Layer 5 of a small transformer language model trained on English Wikipedia (16 layers, counted from 0, width 96).
A neuron adds its activation times its output weights to the MLP's output. To switch it off is to set its activation to zero at one token and run the rest of the model.

Output weights of the MLP neurons that the questions are about. A number n stands for n times 0.0021.
n20: 15 -32 29 48 -19 25 -19 -21 -38 -45 -28 -33 -17 -2 -22 14 21 15 -17 1 3 -54 23 9 17 20 -16 20 0 9 -6 -35 -9 -66 -6 -11 -6 -3 -10 -38 30 23 28 27 -4 -11 29 23 2 48 29 -13 21 17 -18 42 6 -44 -36 -31 -30 -39 52 16 -13 -54 -6 -12 -14 -5 12 11 29 83 8 -10 30 -17 21 32 -9 -16 -6 13 6 1 18 -67 18 68 1 -14 48 -8 30 18
n45: -55 -9 -7 -31 54 -18 18 -13 27 -41 -20 -6 -25 15 10 0 17 47 9 -28 -22 -40 11 -26 9 48 -2 14 28 -33 -11 11 -3 -14 7 -3 24 -9 9 -11 23 36 -2 4 -6 13 32 7 23 55 -41 -41 -13 -5 35 -65 -20 24 15 -49 -7 7 15 13 -21 -5 -29 33 -3 18 -54 -56 2 43 -16 8 26 26 -1 -37 9 36 44 -40 54 36 -4 55 -41 -8 -41 -32 21 2 2 0
n134: 5 -9 17 30 -19 -42 -40 6 50 25 35 31 12 -26 -12 14 -2 -50 20 19 -2 11 24 -14 -25 23 -4 9 30 -6 -21 -2 -12 29 -5 -1 -29 6 19 -35 -45 -26 -23 3 -8 -58 -20 5 -29 28 -6 -17 37 32 14 -10 -25 9 48 -12 36 16 -52 -13 -2 19 48 50 16 -42 5 12 -4 24 14 41 -28 -24 -22 -8 49 -4 -15 -29 -1 6 -38 -18 15 -42 53 35 -4 21 -6 -5
n148: -34 -51 19 11 -25 3 11 23 7 36 -52 14 -21 -4 25 -36 24 52 23 32 -20 23 -66 24 25 -32 -26 -4 31 -24 6 -2 -17 -28 30 -10 3 14 13 42 34 23 13 -13 -21 -20 16 20 10 62 -57 25 55 -2 43 7 2 45 28 -8 -8 -25 3 -12 30 -37 25 -34 -40 8 -54 -34 -25 -3 -42 -9 -48 6 8 54 -22 6 51 -10 -10 -22 -6 -6 -6 0 25 1 -19 -1 -24 -2
n169: 10 -7 -6 59 17 18 26 23 -85 15 36 29 -26 -36 11 -89 37 11 -4 8 2 13 -8 1 -31 -22 -7 11 -7 -12 -38 14 51 -11 -1 -17 23 24 7 -2 16 -14 0 -3 40 15 -1 7 0 -25 59 36 -10 -59 20 9 28 -20 -22 -22 -15 11 8 55 -64 13 20 -13 -2 43 18 36 6 -43 -26 -13 10 -41 13 35 -19 -18 5 -21 -12 10 -8 35 -37 21 -62 -57 29 -37 -2 9
n178: -27 26 -30 23 -7 9 53 22 -6 -45 -83 -2 29 19 -38 25 -16 58 25 -38 -32 -24 -53 -30 -44 8 -22 4 30 -22 12 86 5 5 17 19 35 11 -25 51 10 -4 17 31 -2 -3 38 14 5 -1 20 32 3 10 28 12 13 14 -51 -22 -52 -11 -10 -11 12 12 5 -4 -36 -7 -9 17 -45 -34 -21 20 -25 14 -20 4 -6 62 -69 1 14 -57 8 23 -48 -37 3 -9 21 16 24 -4
n193: 12 9 31 -10 -21 -9 28 -7 -12 -7 14 -26 40 14 -36 -16 -10 -19 -19 -15 -13 23 16 33 -8 -24 -8 16 -40 22 17 -26 37 19 17 6 27 27 -9 42 30 15 10 -10 -1 -19 45 -12 24 -9 2 4 39 3 -34 33 -7 -16 9 -43 -51 -19 18 52 -40 -40 13 -10 -49 -27 -24 -30 -11 -9 -26 -4 18 37 30 37 -10 -6 3 15 -24 20 49 20 -2 23 -34 -17 -76 -15 28 36
n194: 22 12 11 21 -78 22 -12 -9 -5 0 -13 -36 1 -30 29 10 -39 -19 6 15 2 -15 -22 -9 -9 -11 6 -29 -27 -2 -1 -34 14 -33 4 11 -26 -23 9 -5 24 63 25 26 14 17 -15 2 -1 -38 11 21 6 20 21 33 -51 -2 11 7 1 -14 14 40 53 -6 45 -3 25 -25 20 -27 12 0 22 23 -46 19 -48 -1 -26 -10 20 -21 -2 12 33 -21 -58 18 -12 15 9 -16 -21 14
n217: -15 -31 -9 24 -21 -25 1 14 -16 -24 -16 20 9 -10 30 46 18 4 25 34 24 13 -4 -29 14 -11 -7 -18 -10 -12 43 -6 20 28 -13 23 -23 15 -5 44 -5 -20 -3 2 -1 -35 -10 3 -33 -27 13 -20 47 -7 -28 88 17 -1 2 -31 21 24 -11 -32 35 -20 -27 10 -1 -31 0 -12 16 4 -19 11 6 47 27 -16 -21 -29 8 -4 -26 -22 6 -6 -27 20 3 23 -12 -67 21 27
n251: -25 14 12 -10 5 6 9 -37 7 -8 -13 1 -12 -37 -4 1 5 -33 -9 4 17 -20 36 12 14 -4 15 -43 15 -29 13 -5 -35 20 37 -30 -6 -18 -14 -12 -59 -4 -9 1 -23 -9 -7 11 0 24 -2 16 -15 25 3 -27 16 43 9 -9 -1 -38 -28 2 41 2 -1 -6 11 -16 -7 14 -24 -3 -15 18 29 -19 23 -10 6 22 -11 27 45 14 21 3 8 31 35 17 39 -26 9 2
n269: -4 30 13 18 -7 17 -8 -23 32 -25 -18 6 9 -3 21 -21 12 12 21 -9 -24 1 9 -31 -26 -15 7 -26 -27 6 48 26 7 -13 21 -47 -7 -52 -17 -52 7 31 -14 -14 -8 -15 3 -8 -39 -23 50 18 -30 57 -28 38 -1 -2 -20 -27 -3 4 0 0 -32 16 2 13 -27 -32 56 10 53 -90 21 14 18 8 -39 -4 5 56 28 35 -2 51 -26 30 -39 10 9 24 48 -6 -21 -13
n320: 15 -12 1 -42 18 -8 15 52 -29 -28 -40 27 -15 -37 1 -19 34 2 -10 -29 -26 27 -26 35 14 -27 -9 19 -15 -21 14 -4 5 24 30 16 -9 -4 -11 -29 12 7 12 -21 1 -20 19 -2 46 28 -20 31 -41 -2 30 -2 -10 22 -25 -26 -47 -14 8 21 -28 5 11 6 -22 30 -34 -49 24 -20 -2 14 5 53 63 -27 6 -34 24 43 10 35 5 43 -10 -4 -2 -4 3 -16 28 -34
n363: 8 -12 17 -51 7 28 26 -14 19 -19 -50 50 -2 -46 -47 26 -39 -20 51 22 26 1 25 -3 -20 -31 14 16 7 44 21 -37 45 -16 -16 8 96 58 -17 -38 -36 -28 39 -5 -27 -12 -52 21 12 -7 0 19 -14 3 11 -2 28 10 -22 23 16 13 43 32 -31 -9 -28 -35 6 -7 30 33 -9 40 11 -24 -24 -17 -15 5 -15 -50 -6 -6 26 10 11 -11 0 -57 28 18 1 -14 -10 -19
n378: -12 -31 -51 -7 1 18 15 -5 23 7 -22 -16 36 29 -2 52 -3 0 6 -8 -23 -15 -5 9 -18 3 -37 7 -48 -22 14 20 16 3 8 -2 11 3 39 -4 -34 9 28 34 50 4 -67 3 -4 -14 -33 -38 66 29 -10 -56 -11 53 -5 50 46 7 -2 -2 -15 24 -10 6 -29 -34 -19 -24 9 53 -37 44 16 19 -31 -11 -19 5 17 -7 -16 33 -24 -68 23 32 -17 -10 11 -43 -5 59
n380: -15 -1 16 62 -25 -54 -9 -36 54 60 27 17 -6 -1 10 15 -27 -46 26 83 32 -35 12 10 7 13 6 -24 33 17 -30 -25 19 59 5 28 -14 -17 31 -2 -38 -42 33 -35 -18 8 -35 -28 -59 3 7 -87 -6 30 7 -17 -18 34 9 16 53 9 20 -9 -1 12 6 32 25 16 83 19 13 61 52 10 -8 -94 -32 -22 35 -87 -35 -52 -7 -8 33 -13 17 -34 -84 56 -85 36 -36 -18

Each question names a token from some text and the token that comes next. It shows the activations a of the neurons there, in the order above. A number n stands for n times 0.02.

Then comes g, the gradient of the next token's log-probability with respect to the MLP's output, scaled to length 1. A neuron's effect is roughly proportional to its activation times (output weights . g). A number n stands for n times 0.0046.

"u", then "ing"
a: -8 0 -1 -1 -7 -8 -8 6 -8 -8 0 -1 -6 -8 -4
g: -13 24 21 -20 -1 -8 8 12 4 3 5 -40 5 32 -2 8 -26 -9 -1 -57 -5 22 27 0 -26 16 10 55 6 8 -14 16 -7 -11 -8 -29 11 -21 -2 7 1 -16 38 -16 7 20 -10 -15 -53 16 28 -50 13 -10 35 7 -6 4 -33 5 31 5 -24 40 -27 27 -27 -17 -25 52 -22 -21 -2 -27 16 1 -1 1 23 11 5 -9 22 57 23 -3 -36 -29 -9 -10 5 -14 -8 27 -1 -1
Which two neurons, each switched off alone, lower its probability most, in order? n217, n251

"ation", then " as"
a: -2 -8 10 -6 0 -7 -2 29 -8 -8 -7 -7 -7 -4 -5
g: 27 1 -14 -6 29 26 -17 -33 -68 -30 -21 -47 0 -39 23 11 8 -7 0 -29 -1 -5 -8 47 -24 -18 7 48 29 -29 -5 9 51 -20 30 -4 2 6 -1 -18 -11 -21 -3 -6 6 12 -5 -6 -32 -1 0 16 -20 -17 16 -2 -11 -19 -15 1 -9 13 5 6 -17 -25 26 11 -16 20 41 -33 9 16 -9 -45 31 10 16 30 46 -25 -15 26 31 -10 0 -1 5 2 6 22 1 38 2 -1
Which neuron, switched off, lowers the next token's probability most? n217

" S", then "earch"
a: 10 -2 -5 8 -4 -8 -8 16 31 15 -8 -6 -7 -5 -2
g: -14 -26 9 28 -63 -5 8 -7 19 20 14 -1 -16 -34 0 5 -17 29 -6 2 -25 25 7 -11 -3 61 2 -11 20 16 -41 17 6 -38 34 -10 25 -28 -16 -6 23 8 20 21 6 18 20 -34 20 28 21 -22 -39 -15 12 14 -21 48 18 1 -5 -13 15 -39 -22 6 -39 -5 1 -13 8 8 -14 -2 -2 8 33 -21 -25 -21 24 1 21 -34 -44 28 31 -3 10 5 2 -15 31 -15 -5 -18
Which neuron, switched off, raises the next token's probability most? n217

"m", then "ind"
a: -6 0 -6 -3 0 -6 -6 -8 -5 -7 -6 -3 -5 -8 -1
g: 4 8 -28 18 37 -2 10 -9 29 -24 -20 -33 30 -2 -40 23 43 -1 23 -28 -23 16 -15 -4 -20 24 -52 -4 -6 -4 10 4 -17 -20 -13 -43 -36 31 23 13 7 -6 -5 -11 13 1 -13 16 -15 6 11 -44 -24 23 -33 -36 -15 -6 4 20 19 60 -19 10 0 -28 17 40 -22 32 40 -5 8 -23 -18 -9 23 20 11 8 4 17 4 27 -13 21 17 -19 -28 -19 10 -23 14 6 -8 28
Which neuron, switched off, raises the next token's probability most? n378

" November", then " 18"
a: -3 -8 42 54 -8 -6 -3 -8 -8 -5 -8 -8 -4 -3 -1
g: 3 -51 -40 0 14 2 -11 11 -28 -46 -22 -18 1 10 -31 -22 -1 -18 22 -1 -14 -3 -32 8 -15 9 -2 26 30 -7 13 5 17 -14 34 0 15 0 -23 10 -2 5 -34 -26 -4 -24 16 43 24 30 -13 4 -37 -9 -7 31 24 -1 -12 17 -7 -35 -29 -13 -26 23 6 26 16 13 17 -38 43 15 27 29 32 3 -15 12 10 1 -1 -1 -41 -40 62 25 -14 1 21 10 6 24 -13 -6
Which neuron, switched off, lowers the next token's probability most? n148

" m", then "ent"
a: -4 14 -1 -8 -8 -8 -2 -6 -8 -7 -6 -6 -2 -8 2
g: 11 -19 -14 -17 42 7 2 7 26 3 -11 -27 -11 -18 6 47 -1 36 8 5 -3 28 2 10 -17 17 -14 -28 13 -10 -1 30 -57 10 -45 22 26 -8 24 40 20 6 5 27 -16 12 -18 7 18 -14 -27 55 -15 -3 -1 12 21 -28 -4 -31 18 -14 -29 8 -9 7 -8 28 -27 -3 28 -17 -4 -34 -13 -1 27 10 9 -6 29 7 -4 -65 -38 -25 -10 -15 29 -7 5 -37 11 28 -14 -13
Which neuron, switched off, raises the next token's probability most? n178

"ow", then "ly"
a: -8 -2 -7 -1 -8 -6 -8 -7 -8 3 -7 -6 -6 -7 -7
g: 12 -28 13 -20 -19 56 21 -21 41 -26 1 -3 0 17 31 -3 34 -7 -21 -9 -22 14 24 13 -4 4 -34 11 29 -30 0 -3 -44 -3 -8 -8 -10 -4 -49 19 -23 -42 -27 12 1 7 1 46 -26 -13 -28 -20 -9 31 -43 12 9 -7 -9 -26 39 -2 22 4 38 -8 -35 0 10 -34 24 8 21 19 42 16 17 -4 7 7 -25 0 19 -28 -26 17 -1 -12 -5 18 -4 -20 31 17 23 -8
Which neuron, switched off, raises the next token's probability most? n20

"is", then " L"
a: -4 -8 -5 -8 -7 -5 -2 2 -3 -5 -8 -5 -5 -6 -7
g: 23 -6 -17 26 7 -9 -7 -17 45 16 -20 -6 18 11 11 48 -7 9 -9 -22 1 26 -29 21 -12 19 -22 -1 16 41 28 0 10 32 9 -21 -3 30 -15 -9 -8 -33 35 13 -36 19 34 2 -12 9 -20 13 0 -6 10 -1 -17 -21 -1 -21 -20 -5 21 -25 -9 -10 35 -4 -42 7 26 -12 -4 -14 -1 -45 10 -41 -31 26 -51 -18 30 -8 27 -32 7 18 35 -28 -35 45 -1 2 -9 -20
Which neuron, switched off, raises the next token's probability most? n380

"ange", then " for"
a: -7 -4 -8 -8 -4 -8 -8 6 -5 -8 -6 -4 48 -8 -8
g: 7 -33 2 -22 1 52 2 23 26 -20 31 41 24 -6 -24 21 -23 -54 6 1 -13 1 -17 21 -6 11 -18 -6 -5 -15 25 18 -7 -25 -18 -55 5 35 -29 6 38 -10 -8 4 17 -42 -21 36 -18 -2 -16 16 -21 -15 39 -11 4 19 32 -5 -29 16 13 -35 24 11 -54 -20 -2 -1 32 -3 3 -4 19 17 5 -18 -2 9 -19 45 -11 -24 -7 6 -2 -22 9 -2 27 -1 26 13 5 -25
Which neuron, switched off, lowers the next token's probability most? n363

" on", then " 27"
a: -6 -7 -7 8 -2 -8 -8 -6 -1 -8 -7 49 8 -8 -8
g: -14 -8 -10 -6 18 35 -16 -22 -3 -70 7 -20 -12 -6 -52 -28 20 34 -10 7 9 -27 -23 -22 -13 8 16 15 -52 -1 -14 -24 -18 -18 13 8 5 1 18 26 34 21 11 5 19 -9 -10 29 -9 -1 -26 12 17 17 -8 -12 19 14 14 17 -24 -33 0 -25 5 15 -30 38 7 17 20 -9 47 -24 8 -36 27 17 22 2 -9 -7 -30 6 14 -6 22 -1 -31 6 40 -14 -8 21 59 -11
Which neuron, switched off, lowers the next token's probability most? n320

"and", then "h"
a: 0 -1 -5 -5 0 -1 30 5 48 -7 -6 -8 -8 -6 -8
g: 1 -4 4 31 -15 -2 17 8 16 -6 13 -35 13 -13 66 12 31 -22 60 -26 15 -4 -5 -7 -7 -7 -41 -15 -7 4 -17 12 37 21 -30 -38 29 -3 23 7 -28 8 18 -10 -12 -15 -4 14 11 18 4 1 -20 -58 -1 -7 5 -24 11 16 40 -12 -44 35 9 0 -4 -19 4 -7 -31 -2 -19 -28 -19 12 17 -17 32 -19 22 28 14 44 -23 20 -29 3 -45 -15 5 -3 9 -6 -10 13
Which neuron, switched off, lowers the next token's probability most? n217

" de", then "ep"
a: -6 -7 0 -2 -5 -4 -7 -8 0 56 -8 -8 -8 -8 -1
g: -17 15 44 23 -7 26 -29 -26 -28 -41 -11 -15 29 3 -5 -33 37 -14 17 43 12 -15 4 -15 27 -9 -4 16 -41 -2 34 7 -8 7 1 7 -28 -10 14 2 3 36 -32 -17 -39 -29 -8 -20 -28 43 -12 -12 0 24 -7 -12 16 18 -18 -3 -41 0 2 39 4 3 31 -2 -5 3 5 26 -23 30 17 21 -35 7 -9 -2 4 24 -21 5 -46 -4 33 28 -43 1 7 10 34 -21 18 -10
Which neuron, switched off, lowers the next token's probability most? n251

"\".", then "\n"
a: 0 -8 -7 16 37 -3 -3 -2 -8 2 -8 -8 -4 -8 20
g: 29 29 14 16 38 -27 -10 -11 -57 -9 15 15 2 -28 1 0 -12 36 -8 9 -8 -5 48 29 -36 -11 11 -15 14 -2 -6 12 2 -9 -9 5 9 -5 25 21 11 67 -40 3 -11 -3 -6 -45 -19 -2 -6 19 28 -10 -15 -9 14 -23 1 18 29 -8 -18 39 -51 27 4 15 14 -19 -29 0 -39 11 -6 20 -1 16 -15 -12 10 19 -33 39 3 -8 -22 16 -39 29 -35 -8 -15 1 -22 4
Which neuron, switched off, lowers the next token's probability most? n169

" c", then "le"
a: -8 -8 -4 -8 -8 -7 -8 -8 -4 3 -5 -8 -3 -8 27
g: 9 21 16 -26 -20 24 -12 -34 -13 -6 23 -19 14 3 -7 15 -1 12 10 -21 -8 -47 14 -24 -9 0 17 -83 -2 17 -15 21 -28 -2 19 28 21 15 -23 -21 -22 -10 53 -18 -39 -3 19 6 25 22 24 32 -19 -5 2 -19 -15 23 5 11 12 -14 2 1 15 11 59 -10 21 -9 -32 -7 9 24 -12 28 28 -24 4 12 24 -10 -20 6 3 33 26 -37 -1 -22 -38 -27 17 -19 -7 3
Which neuron, switched off, lowers the next token's probability most? n380

" as", then " Count"
a: -5 0 14 -2 15 -4 -6 -8 -2 -3 -2 -5 -2 -3 -4
g: 32 3 -12 -2 27 34 -23 4 32 22 1 -18 59 22 7 8 29 -16 13 6 -36 15 -25 17 -14 -31 11 14 15 -13 7 -9 -12 17 38 -2 -35 34 -5 -9 -25 -38 10 27 -27 -19 -12 14 -26 -15 -43 3 19 13 -9 -27 3 20 -16 -7 -24 19 7 -5 -14 -14 4 9 -17 29 -9 -23 -14 -23 45 -15 -7 8 4 1 -59 21 66 18 14 -30 11 1 6 -26 -17 12 -26 5 12 -16
Which neuron, switched off, raises the next token's probability most? n169

"art", then "y"
a: -3 -7 -6 -6 -5 -7 54 -8 -8 -6 -5 -7 -8 -6 -5
g: -4 -12 1 20 28 1 13 -21 2 -61 9 12 -45 23 -27 -14 2 -4 27 29 -21 6 0 -4 16 -11 27 -13 -1 -40 13 -1 9 -43 -25 20 8 -19 -14 18 -11 32 -6 15 -10 13 2 55 45 -15 -8 10 -6 48 37 8 -8 -37 0 6 39 34 2 32 -34 1 -4 1 -24 -3 -12 -12 31 -6 -29 33 -17 43 -8 -26 -16 -13 -24 -30 -18 21 -3 -3 19 18 10 -19 -9 -28 -2 -19
Which neuron, switched off, raises the next token's probability most? n45

" w", then "eb"
a: 28 -3 -3 -5 -4 -1 -8 -7 -7 -6 -7 -8 -6 -5 -1
g: 23 -8 11 24 8 4 -53 -36 -23 28 14 14 -1 -18 -15 56 0 8 0 -13 -12 -31 15 33 -19 -4 26 9 -11 22 -8 27 5 32 35 -40 9 60 -25 -11 -46 4 4 26 6 -46 -9 -7 -7 33 4 -9 -7 8 -24 -5 20 -33 -14 9 -30 -13 20 -23 -2 -9 28 -8 -2 -3 -17 43 -11 39 -3 2 8 -7 10 -20 -16 -30 11 -9 -27 -13 -25 -11 12 24 35 -1 20 -35 12 7
Which neuron, switched off, lowers the next token's probability most? n20

"on", then " Mer"
a: -8 0 -8 -6 -7 -3 -8 34 -8 -4 -5 -2 -7 -8 -7
g: 17 39 7 -40 -1 13 -9 -19 -23 8 -21 -2 -7 -14 -40 55 -8 -26 16 -1 6 26 -19 37 4 -44 17 -34 -14 13 24 -33 -7 48 20 -6 4 -5 -14 -3 -2 0 21 13 -33 4 -21 -8 -15 24 19 12 -16 -7 22 22 -2 38 -2 -10 16 20 -23 15 17 -37 38 27 2 -13 -18 -26 -13 -19 14 -11 11 7 -23 5 26 48 18 -7 15 22 7 -4 -7 -16 -21 25 -58 -21 -4 -41
Which neuron, switched off, lowers the next token's probability most? n194

"ra", then "z"
a: 13 -2 13 -8 -3 -1 -7 44 -7 -8 -8 -7 -7 -2 -2
g: -11 -20 13 22 27 25 -8 8 -22 33 19 -13 16 -25 6 15 45 33 11 -14 -16 6 -20 30 -3 5 -9 15 14 -25 -21 -13 22 10 -3 -41 1 -7 12 -14 40 -30 -4 28 -34 -25 30 10 45 -3 -3 0 -25 -9 -40 16 -25 -32 -41 26 29 -62 -25 2 22 17 31 4 -13 23 -18 -5 10 13 -42 -9 5 16 21 -19 20 -21 -33 2 6 24 -5 -21 6 -20 21 -16 -19 37 0 -4
Which neuron, switched off, raises the next token's probability most? n194